Layer 3 of a small transformer language model trained on English Wikipedia (9 layers, counted from 0, width 64).
A neuron's activation on a vector x is squared ReLU(weights . x), where the dot is the dot product.
The model reads these tokens: " scholar" "\n" "-" " Had" "ım" " Su" "lei" "man" " Pa" "sha" " (" "g" "over" "nor" " of" " Rum" "elia" ")," " military" " commander"

The vector x that enters this layer's MLP at each token. A number n stands for (n - 500) times 0.011.
0 " scholar": 401 539 386 491 522 415 521 523 462 411 594 416 276 522 661 488 606 452 405 561 438 480 388 310 615 544 478 560 512 498 467 526 442 494 500 520 609 346 407 647 602 531 487 482 534 783 441 578 590 508 521 442 577 473 409 473 424 733 488 467 418 652 499 452
1 "\n": 477 517 541 433 494 486 574 462 542 474 469 449 285 526 586 476 489 462 520 504 453 409 504 492 480 496 384 527 537 545 543 521 474 477 496 514 531 343 443 448 487 553 423 524 514 347 557 506 584 511 582 486 593 482 448 596 485 986 256 565 432 564 561 568
2 "-": 430 467 544 257 428 438 502 399 457 480 444 441 423 617 653 497 471 389 538 468 555 564 538 462 443 504 540 467 549 551 576 560 419 455 380 598 540 353 550 565 194 502 452 497 552 466 572 516 456 480 655 576 627 457 539 561 586 739 493 386 395 640 537 608
3 " Had": 635 412 488 620 480 562 457 487 502 153 559 509 369 530 566 537 426 563 551 509 465 396 431 600 314 520 394 598 575 598 586 586 426 545 291 463 509 471 501 639 498 562 552 487 386 641 542 555 374 428 666 545 527 398 502 576 457 507 502 403 495 448 526 598
4 "ım": 401 487 490 490 352 458 568 567 511 139 527 457 402 547 414 483 406 359 481 457 526 511 517 436 642 511 471 552 642 558 537 604 508 473 420 594 491 438 600 572 539 492 451 424 417 609 593 622 440 577 677 380 504 487 611 619 536 535 385 388 398 599 479 642
5 " Su": 348 484 458 565 499 567 677 492 449 240 509 432 334 573 478 499 462 480 462 495 530 478 500 471 479 610 506 602 746 570 521 743 549 495 413 484 486 398 530 572 559 515 526 419 369 477 468 498 551 584 715 373 501 360 523 526 471 443 445 429 371 572 483 636
6 "lei": 326 487 492 481 421 495 616 540 492 110 499 343 376 562 464 445 452 485 495 574 580 472 616 476 507 466 560 556 688 553 478 490 614 414 397 477 507 441 581 561 554 434 444 419 454 646 621 476 475 557 693 451 549 479 563 580 467 599 459 400 451 512 497 630
7 "man": 374 484 458 471 379 485 458 588 494 171 646 452 368 589 572 512 358 475 478 520 521 430 503 473 480 442 612 624 526 520 509 555 509 367 427 495 548 379 523 668 504 493 513 467 507 701 662 608 502 599 597 434 526 491 484 538 470 659 519 384 339 520 427 615
8 " Pa": 397 502 499 526 578 592 650 526 481 185 436 399 428 470 415 462 516 463 487 537 499 482 527 590 477 538 395 521 714 586 627 608 523 449 379 388 567 467 544 604 559 531 418 495 377 571 574 541 598 549 722 379 433 400 468 502 409 416 430 365 474 622 528 606
9 "sha": 303 447 564 491 367 534 583 519 563 98 564 455 317 500 426 526 434 455 478 575 544 552 565 390 575 465 538 551 562 484 480 611 563 466 388 421 545 471 517 592 556 475 493 486 422 597 585 498 488 596 700 485 483 531 583 613 502 490 511 381 380 529 490 650
10 " (": 411 446 518 411 481 626 556 531 442 441 592 419 485 639 453 417 458 507 460 497 649 582 396 584 423 357 442 481 509 352 462 641 583 578 549 439 589 261 517 607 471 574 502 496 468 480 599 511 486 505 493 507 684 430 361 477 629 715 428 362 348 661 455 568
11 "g": 636 512 439 558 333 722 540 487 619 280 636 452 438 349 358 578 457 426 435 501 546 574 518 508 478 474 451 380 577 544 455 573 504 395 398 568 424 374 422 516 518 519 512 445 376 591 521 580 439 529 486 519 612 386 597 359 596 571 522 460 476 694 630 627
12 "over": 424 516 480 481 369 602 515 504 566 189 627 481 436 399 530 583 410 535 570 573 626 622 437 595 482 324 518 435 475 513 446 555 513 457 510 469 504 262 508 574 441 382 520 522 501 667 540 587 344 552 539 565 535 571 442 288 508 651 566 464 512 569 576 547
13 "nor": 446 552 445 497 347 551 572 564 525 86 616 539 437 450 520 482 444 437 515 575 662 492 485 559 606 367 594 502 459 486 407 573 489 482 524 525 538 306 463 613 448 484 527 486 468 665 541 604 362 543 528 501 647 465 489 351 499 566 447 458 464 568 566 592
14 " of": 429 483 501 378 510 531 497 501 505 374 604 459 334 484 507 515 432 556 470 522 585 629 474 815 614 502 564 666 589 464 461 448 467 595 528 369 518 277 471 594 340 401 582 464 445 726 496 489 440 329 543 479 518 441 500 455 521 637 528 394 531 533 484 502
15 " Rum": 521 454 450 610 477 591 677 582 466 25 512 503 455 496 443 489 478 437 474 551 599 419 516 602 476 532 439 515 643 456 449 643 520 495 444 480 593 424 428 629 496 532 546 440 322 553 568 614 484 467 568 398 477 499 516 490 414 540 422 444 534 559 576 548
16 "elia": 413 503 514 494 517 393 543 491 512 116 566 484 286 334 451 537 526 437 528 546 562 631 465 465 663 428 588 447 488 388 492 512 520 551 457 483 588 398 498 623 571 496 485 538 528 714 563 501 456 538 626 466 608 419 439 365 488 633 504 474 462 541 609 539
17 "),": 384 476 493 447 407 471 434 520 439 465 507 546 477 506 440 434 457 345 512 531 515 531 507 543 459 544 525 576 538 305 537 506 539 547 491 431 581 145 539 838 551 562 490 452 509 624 530 420 537 408 583 594 545 373 562 564 447 729 554 527 492 474 463 522
18 " military": 372 668 473 567 535 481 551 565 556 358 670 440 237 556 468 414 537 437 404 532 371 550 474 389 557 558 481 573 521 475 525 493 496 517 602 469 437 375 496 590 519 478 474 470 492 752 481 539 481 415 521 467 476 465 594 479 508 775 582 402 340 620 519 386
19 " commander": 432 582 368 524 595 397 531 560 459 302 691 480 318 554 626 515 438 376 456 576 418 450 535 424 435 489 546 538 546 531 441 486 512 454 560 474 572 435 431 590 658 461 400 491 446 716 390 495 512 481 542 460 543 533 504 489 448 845 397 488 406 584 573 494

Each question shows the input weights of one neuron of the MLP. A number n stands for (n - 500) times 0.0018.

n24: 444 418 564 552 465 402 485 286 470 534 514 487 539 544 630 557 544 558 495 364 613 536 511 470 507 619 736 512 341 461 349 596 300 606 555 641 443 508 428 477 654 532 573 629 693 460 652 378 496 426 407 540 451 584 603 513 497 445 380 343 563 636 512 542
Which token does this neuron like most? 2 "-"

n101: 511 453 390 456 576 555 435 491 511 567 317 381 494 649 652 496 536 520 442 439 464 461 461 429 488 513 422 483 446 463 654 409 529 433 464 525 498 641 753 456 395 422 599 506 690 493 458 373 511 431 446 653 450 579 651 644 390 490 463 549 610 482 460 488
On which token does it fire most, and how strongly? 2 "-", at about 1.1

n265: 516 582 521 466 506 561 527 350 479 432 436 537 473 308 415 590 454 699 639 545 629 531 566 329 515 548 710 626 495 451 409 671 563 592 564 514 535 581 488 413 466 355 580 569 496 498 538 566 490 521 314 480 342 592 589 490 492 512 549 356 549 371 477 446
On which token does it fire most, and how strongly? 12 "over", at about 1.3

n163: 358 452 599 457 627 383 489 257 490 509 443 499 475 521 664 415 421 641 475 372 489 387 447 502 388 578 532 570 444 520 350 485 595 511 503 546 571 618 435 482 448 597 716 489 600 523 559 382 635 541 393 368 430 440 499 606 550 428 554 427 588 426 484 595
Which token does this neuron like most? 5 " Su"

n301: 457 398 455 455 493 585 449 244 549 503 368 583 550 435 442 489 478 658 558 333 606 463 507 543 621 546 847 327 517 431 510 515 568 593 525 538 486 580 677 445 557 560 403 330 672 520 575 380 478 469 494 547 416 492 666 647 546 457 435 577 517 325 477 590
Which token does this neuron like most? 6 "lei"

n114: 455 531 337 529 667 603 632 439 419 741 321 551 802 544 385 418 288 370 402 316 566 741 517 377 369 409 702 421 372 330 470 693 595 476 686 483 498 544 515 474 575 454 484 824 620 507 557 430 548 372 471 335 295 537 436 957 502 515 439 362 636 417 420 347
Which token does this neuron like most? 10 " ("

n36: 573 508 607 475 448 489 468 532 599 558 550 469 512 474 620 500 456 538 661 557 281 425 498 409 621 507 537 543 574 512 492 360 563 447 656 572 427 657 423 566 703 343 625 597 578 509 373 535 487 541 483 422 340 589 422 583 544 421 423 377 403 444 377 260
Its three highest activations, in order, are on tokens 18 " military", 19 " commander", 0 " scholar"

n115: 538 332 512 546 572 603 527 635 373 492 322 578 502 560 489 533 561 535 610 324 471 347 674 458 561 301 521 430 460 512 576 673 458 554 398 644 383 593 637 426 524 512 554 675 458 509 622 407 551 537 484 345 429 474 455 548 434 529 509 530 410 588 327 386
Its three highest activations, in order, are on tokens 8 " Pa", 4 "ım", 5 " Su"

n310: 606 425 519 615 627 566 552 419 573 508 414 554 540 532 566 515 657 416 538 497 692 520 537 449 475 417 416 273 543 262 396 606 481 641 573 471 445 650 387 501 536 640 565 737 568 427 496 465 580 497 313 395 441 415 538 483 322 433 433 521 485 482 199 505
Its two highest activations, in order, are on tokens 15 " Rum", 10 " ("

n195: 592 573 432 441 353 730 407 442 406 557 698 530 559 413 556 478 292 572 532 570 498 457 446 510 659 552 535 575 382 312 617 483 691 303 594 488 722 604 545 433 550 569 534 386 541 543 419 439 441 459 550 483 345 428 560 570 472 421 307 287 455 488 513 390
Its three highest activations, in order, are on tokens 7 "man", 14 " of", 9 "sha"

n159: 517 598 375 603 502 551 248 576 519 488 483 486 463 464 543 470 603 601 537 588 473 574 308 454 517 496 415 582 292 595 600 580 493 536 622 576 548 651 424 446 631 551 317 506 665 442 393 460 560 620 328 510 597 494 505 466 399 463 555 567 589 400 491 324
Which token does this neuron like most? 0 " scholar"

n200: 400 455 667 433 619 511 559 409 607 524 509 551 528 474 713 448 330 516 414 541 716 549 514 557 404 661 600 571 484 400 407 452 523 605 617 479 608 635 506 397 483 564 454 545 571 510 470 463 563 576 493 470 406 520 527 541 521 457 496 427 448 482 165 517
Its three highest activations, in order, are on tokens 14 " of", 10 " (", 9 "sha"

n199: 531 388 586 666 369 535 442 546 564 569 543 521 575 466 623 489 505 653 422 533 481 504 449 480 451 611 440 670 495 422 395 564 530 375 509 514 344 535 425 523 673 615 549 645 546 565 412 413 412 425 409 412 425 501 517 637 281 491 503 555 441 473 455 323
Its two highest activations, in order, are on tokens 3 " Had", 0 " scholar"

n335: 481 399 447 458 349 361 481 551 538 482 518 617 526 468 479 512 472 488 605 454 538 499 628 309 601 479 647 317 437 444 528 366 492 426 534 551 525 612 485 562 443 486 505 542 568 552 726 465 475 556 418 464 434 610 497 714 353 406 502 568 510 530 291 500
Its three highest activations, in order, are on tokens 7 "man", 9 "sha", 4 "ım"

n371: 464 573 544 630 484 448 444 694 495 506 601 564 512 501 530 601 547 602 449 474 414 441 462 349 414 370 462 514 491 383 587 574 450 610 622 645 591 553 758 487 475 383 720 630 519 532 469 388 457 650 323 413 423 466 480 575 377 497 521 396 454 525 386 187
Its two highest activations, in order, are on tokens 18 " military", 0 " scholar"

n201: 614 543 557 422 719 356 392 601 567 527 601 312 509 473 521 375 529 538 447 327 553 462 526 536 626 543 512 509 503 521 477 380 463 637 642 476 449 617 458 426 679 303 656 445 598 447 334 592 411 539 368 554 388 472 535 568 444 481 614 483 567 433 488 387
Its two highest activations, in order, are on tokens 18 " military", 14 " of"

n294: 375 429 446 548 442 487 491 366 510 684 528 543 489 353 394 461 439 700 437 405 750 361 561 329 616 615 696 343 523 480 533 436 538 572 587 541 514 529 510 423 536 671 296 473 646 552 656 496 677 511 512 570 487 505 620 409 495 475 340 581 452 547 562 497
On which token does it fire most, and how strongly? 1 "\n", at about 0.063

n284: 442 482 440 516 359 476 462 451 562 530 551 486 577 541 532 472 385 577 506 352 606 488 504 536 480 422 629 397 504 641 631 530 537 431 564 439 587 590 547 520 396 532 533 574 607 526 574 324 465 431 513 350 483 556 482 414 289 441 512 535 426 439 229 507
Which token does this neuron like most? 7 "man"

n186: 515 661 405 443 426 680 536 492 468 505 470 403 607 396 487 286 449 600 559 578 611 460 517 479 502 445 564 417 520 467 471 481 530 451 436 478 546 552 511 504 625 342 387 683 528 564 591 464 438 522 248 513 487 615 524 634 353 513 466 621 535 476 362 325
Its two highest activations, in order, are on tokens 12 "over", 6 "lei"

n236: 512 423 546 534 315 536 471 482 646 643 479 296 540 399 760 487 498 557 520 486 413 469 456 536 448 357 487 509 439 485 530 525 391 527 608 734 555 540 468 438 680 409 404 569 632 580 621 490 568 640 519 412 522 256 484 541 384 472 372 584 421 551 531 449
On which token does it fire most, and how strongly? 1 "\n", at about 2.9

n209: 507 588 369 585 525 480 318 407 555 489 507 526 532 439 422 535 343 573 447 506 511 303 507 400 568 542 654 439 367 300 582 552 381 545 463 544 507 769 551 520 589 573 451 724 531 455 531 461 457 466 429 394 555 532 407 392 530 593 548 647 567 425 525 407
Which token does this neuron like most? 16 "elia"

n41: 440 595 421 604 616 385 286 580 517 528 580 413 526 446 458 538 566 623 541 446 541 540 649 378 628 470 521 571 352 501 490 480 578 417 572 571 575 536 560 480 616 383 558 493 585 559 643 479 461 376 357 487 357 506 480 441 406 520 418 444 407 488 349 277
Its three highest activations, in order, are on tokens 18 " military", 0 " scholar", 19 " commander"

n308: 453 502 594 634 469 409 537 569 509 549 644 371 537 429 496 440 506 610 476 571 671 508 381 529 531 591 579 568 424 517 576 525 438 449 744 455 510 517 362 469 650 547 447 548 552 518 610 533 521 377 407 578 376 552 431 469 411 380 491 446 543 491 333 292
Its three highest activations, in order, are on tokens 18 " military", 0 " scholar", 14 " of"

n234: 549 636 597 590 450 521 469 663 596 496 537 471 541 461 529 578 503 469 413 667 472 538 506 428 422 603 621 523 507 332 475 401 501 551 721 335 586 552 512 519 583 476 424 505 486 476 549 544 560 561 515 510 420 411 464 447 428 423 214 589 453 386 397 475
On which token does it fire most, and how strongly? 19 " commander", at about 1

n352: 496 569 472 459 557 508 350 307 456 552 330 354 656 438 725 427 623 692 483 313 606 414 543 537 577 504 498 379 350 526 524 633 386 520 483 501 512 535 503 441 586 280 417 492 642 453 681 565 426 486 399 568 482 534 386 712 503 455 457 393 426 631 603 440
On which token does it fire most, and how strongly? 2 "-", at about 1.7

n378: 554 590 503 407 560 461 417 408 473 530 447 552 568 437 506 601 369 579 310 443 586 561 416 462 638 631 550 402 513 412 536 452 433 685 485 562 544 427 517 487 671 295 472 596 494 504 496 541 493 465 462 635 340 535 639 564 467 464 352 546 597 494 506 372
On which token does it fire most, and how strongly? 14 " of", at about 0.069

n268: 445 499 505 491 466 520 334 318 543 425 278 320 747 503 562 479 395 544 430 435 570 402 618 580 663 566 504 585 343 505 407 430 450 571 531 638 493 488 573 549 655 544 609 342 593 418 560 633 409 607 328 480 399 538 543 496 424 540 460 414 495 488 458 626
Its three highest activations, in order, are on tokens 4 "ım", 7 "man", 13 "nor"

n213: 492 288 356 497 588 547 567 443 350 501 378 627 498 439 646 520 453 465 511 540 551 400 333 431 602 558 683 490 514 434 585 491 479 556 813 606 400 584 459 516 604 515 317 528 529 517 384 565 607 407 277 515 507 602 513 478 473 473 429 543 559 663 482 305
Which token does this neuron like most? 0 " scholar"

n332: 505 466 330 407 460 417 562 416 457 510 468 529 598 367 618 479 299 661 231 635 487 568 588 361 627 513 375 567 455 585 481 464 492 493 695 497 433 565 708 520 509 319 449 404 567 567 636 527 664 439 412 512 274 486 605 497 307 530 531 390 512 442 429 402
Its two highest activations, in order, are on tokens 18 " military", 0 " scholar"

n181: 661 497 540 457 470 494 372 464 545 571 473 527 688 361 365 501 380 618 306 450 480 480 572 609 745 475 775 315 460 513 545 650 413 623 597 471 603 482 522 490 639 357 495 518 418 410 389 641 518 329 572 469 610 439 530 618 389 456 316 567 602 405 471 482
Which token does this neuron like most? 14 " of"

n126: 675 484 533 481 517 574 505 575 545 635 491 480 541 504 441 419 483 385 310 440 554 649 554 529 379 383 390 441 440 478 354 417 399 433 604 535 526 561 491 577 517 433 434 467 499 432 564 535 469 430 439 578 463 434 532 636 376 498 489 634 733 510 497 500
Its two highest activations, in order, are on tokens 11 "g", 17 "),"

n125: 791 446 500 701 432 654 480 582 548 677 611 553 684 234 466 281 413 550 224 595 532 577 790 482 658 709 573 477 438 345 314 417 514 477 710 773 392 536 558 427 569 218 446 546 423 421 546 624 395 348 466 574 329 482 454 555 498 427 532 412 603 614 362 468
Which token does this neuron like most? 11 "g"

n104: 467 666 307 416 642 412 481 295 463 711 588 378 634 525 582 573 400 701 455 389 629 479 628 431 496 499 631 271 544 357 438 425 387 617 562 424 459 474 747 461 869 523 466 574 749 532 413 537 490 411 436 533 584 340 625 641 348 421 451 331 472 549 420 551
Which token does this neuron like most? 19 " commander"

n369: 606 444 385 574 553 450 579 612 540 470 563 420 569 391 438 578 372 512 636 584 541 419 446 485 631 744 562 418 548 518 455 625 434 393 507 513 334 514 527 425 597 285 531 455 545 356 567 525 443 598 331 472 496 546 430 459 516 286 518 460 801 579 518 487
Which token does this neuron like most? 11 "g"

n300: 689 584 594 356 615 433 535 473 424 611 586 600 489 531 483 637 444 580 501 611 516 434 399 569 583 562 492 606 590 268 498 514 415 495 463 546 436 569 326 484 548 452 630 590 439 484 572 477 484 502 375 467 424 402 334 531 513 320 547 326 703 495 406 383
Which token does this neuron like most? 14 " of"

n280: 529 460 454 537 527 599 452 315 369 460 376 350 570 389 472 542 371 580 651 487 579 437 776 350 610 582 600 477 471 551 394 467 385 515 494 531 497 574 534 526 544 417 581 613 606 500 553 538 454 520 390 538 487 469 501 514 452 533 471 357 365 590 479 484
Which token does this neuron like most? 6 "lei"

n137: 532 471 631 230 465 525 418 422 528 584 612 484 645 500 566 289 356 615 658 602 480 382 534 580 342 360 524 346 336 553 466 483 448 465 801 488 492 595 399 456 685 622 419 484 429 453 594 489 695 373 517 427 517 522 480 568 504 415 508 469 552 380 363 574
Which token does this neuron like most? 10 " ("

n341: 405 337 674 522 417 418 502 440 488 369 485 506 550 457 439 427 365 651 487 534 612 451 598 573 545 566 679 458 459 476 559 471 335 496 565 526 584 634 541 523 546 497 587 557 463 540 812 510 500 515 452 417 309 572 414 555 458 358 438 488 501 541 412 544
On which token does it fire most, and how strongly? 9 "sha", at about 5.7

n9: 513 496 532 393 548 482 526 553 585 573 478 392 744 232 473 457 553 473 615 604 618 433 570 418 505 414 867 394 518 425 614 388 492 493 560 579 467 449 486 379 665 391 635 470 617 467 475 508 513 491 517 452 412 425 555 486 577 399 405 394 514 544 521 550
Which token does this neuron like most? 16 "elia"

n147: 427 631 499 638 600 285 530 592 683 583 408 471 569 547 719 363 557 509 433 416 478 287 411 517 395 639 460 475 324 473 518 649 645 549 612 592 430 566 667 295 631 538 697 593 634 466 541 362 502 712 425 297 478 584 384 705 313 533 544 328 446 486 305 442
Its two highest activations, in order, are on tokens 1 "\n", 0 " scholar"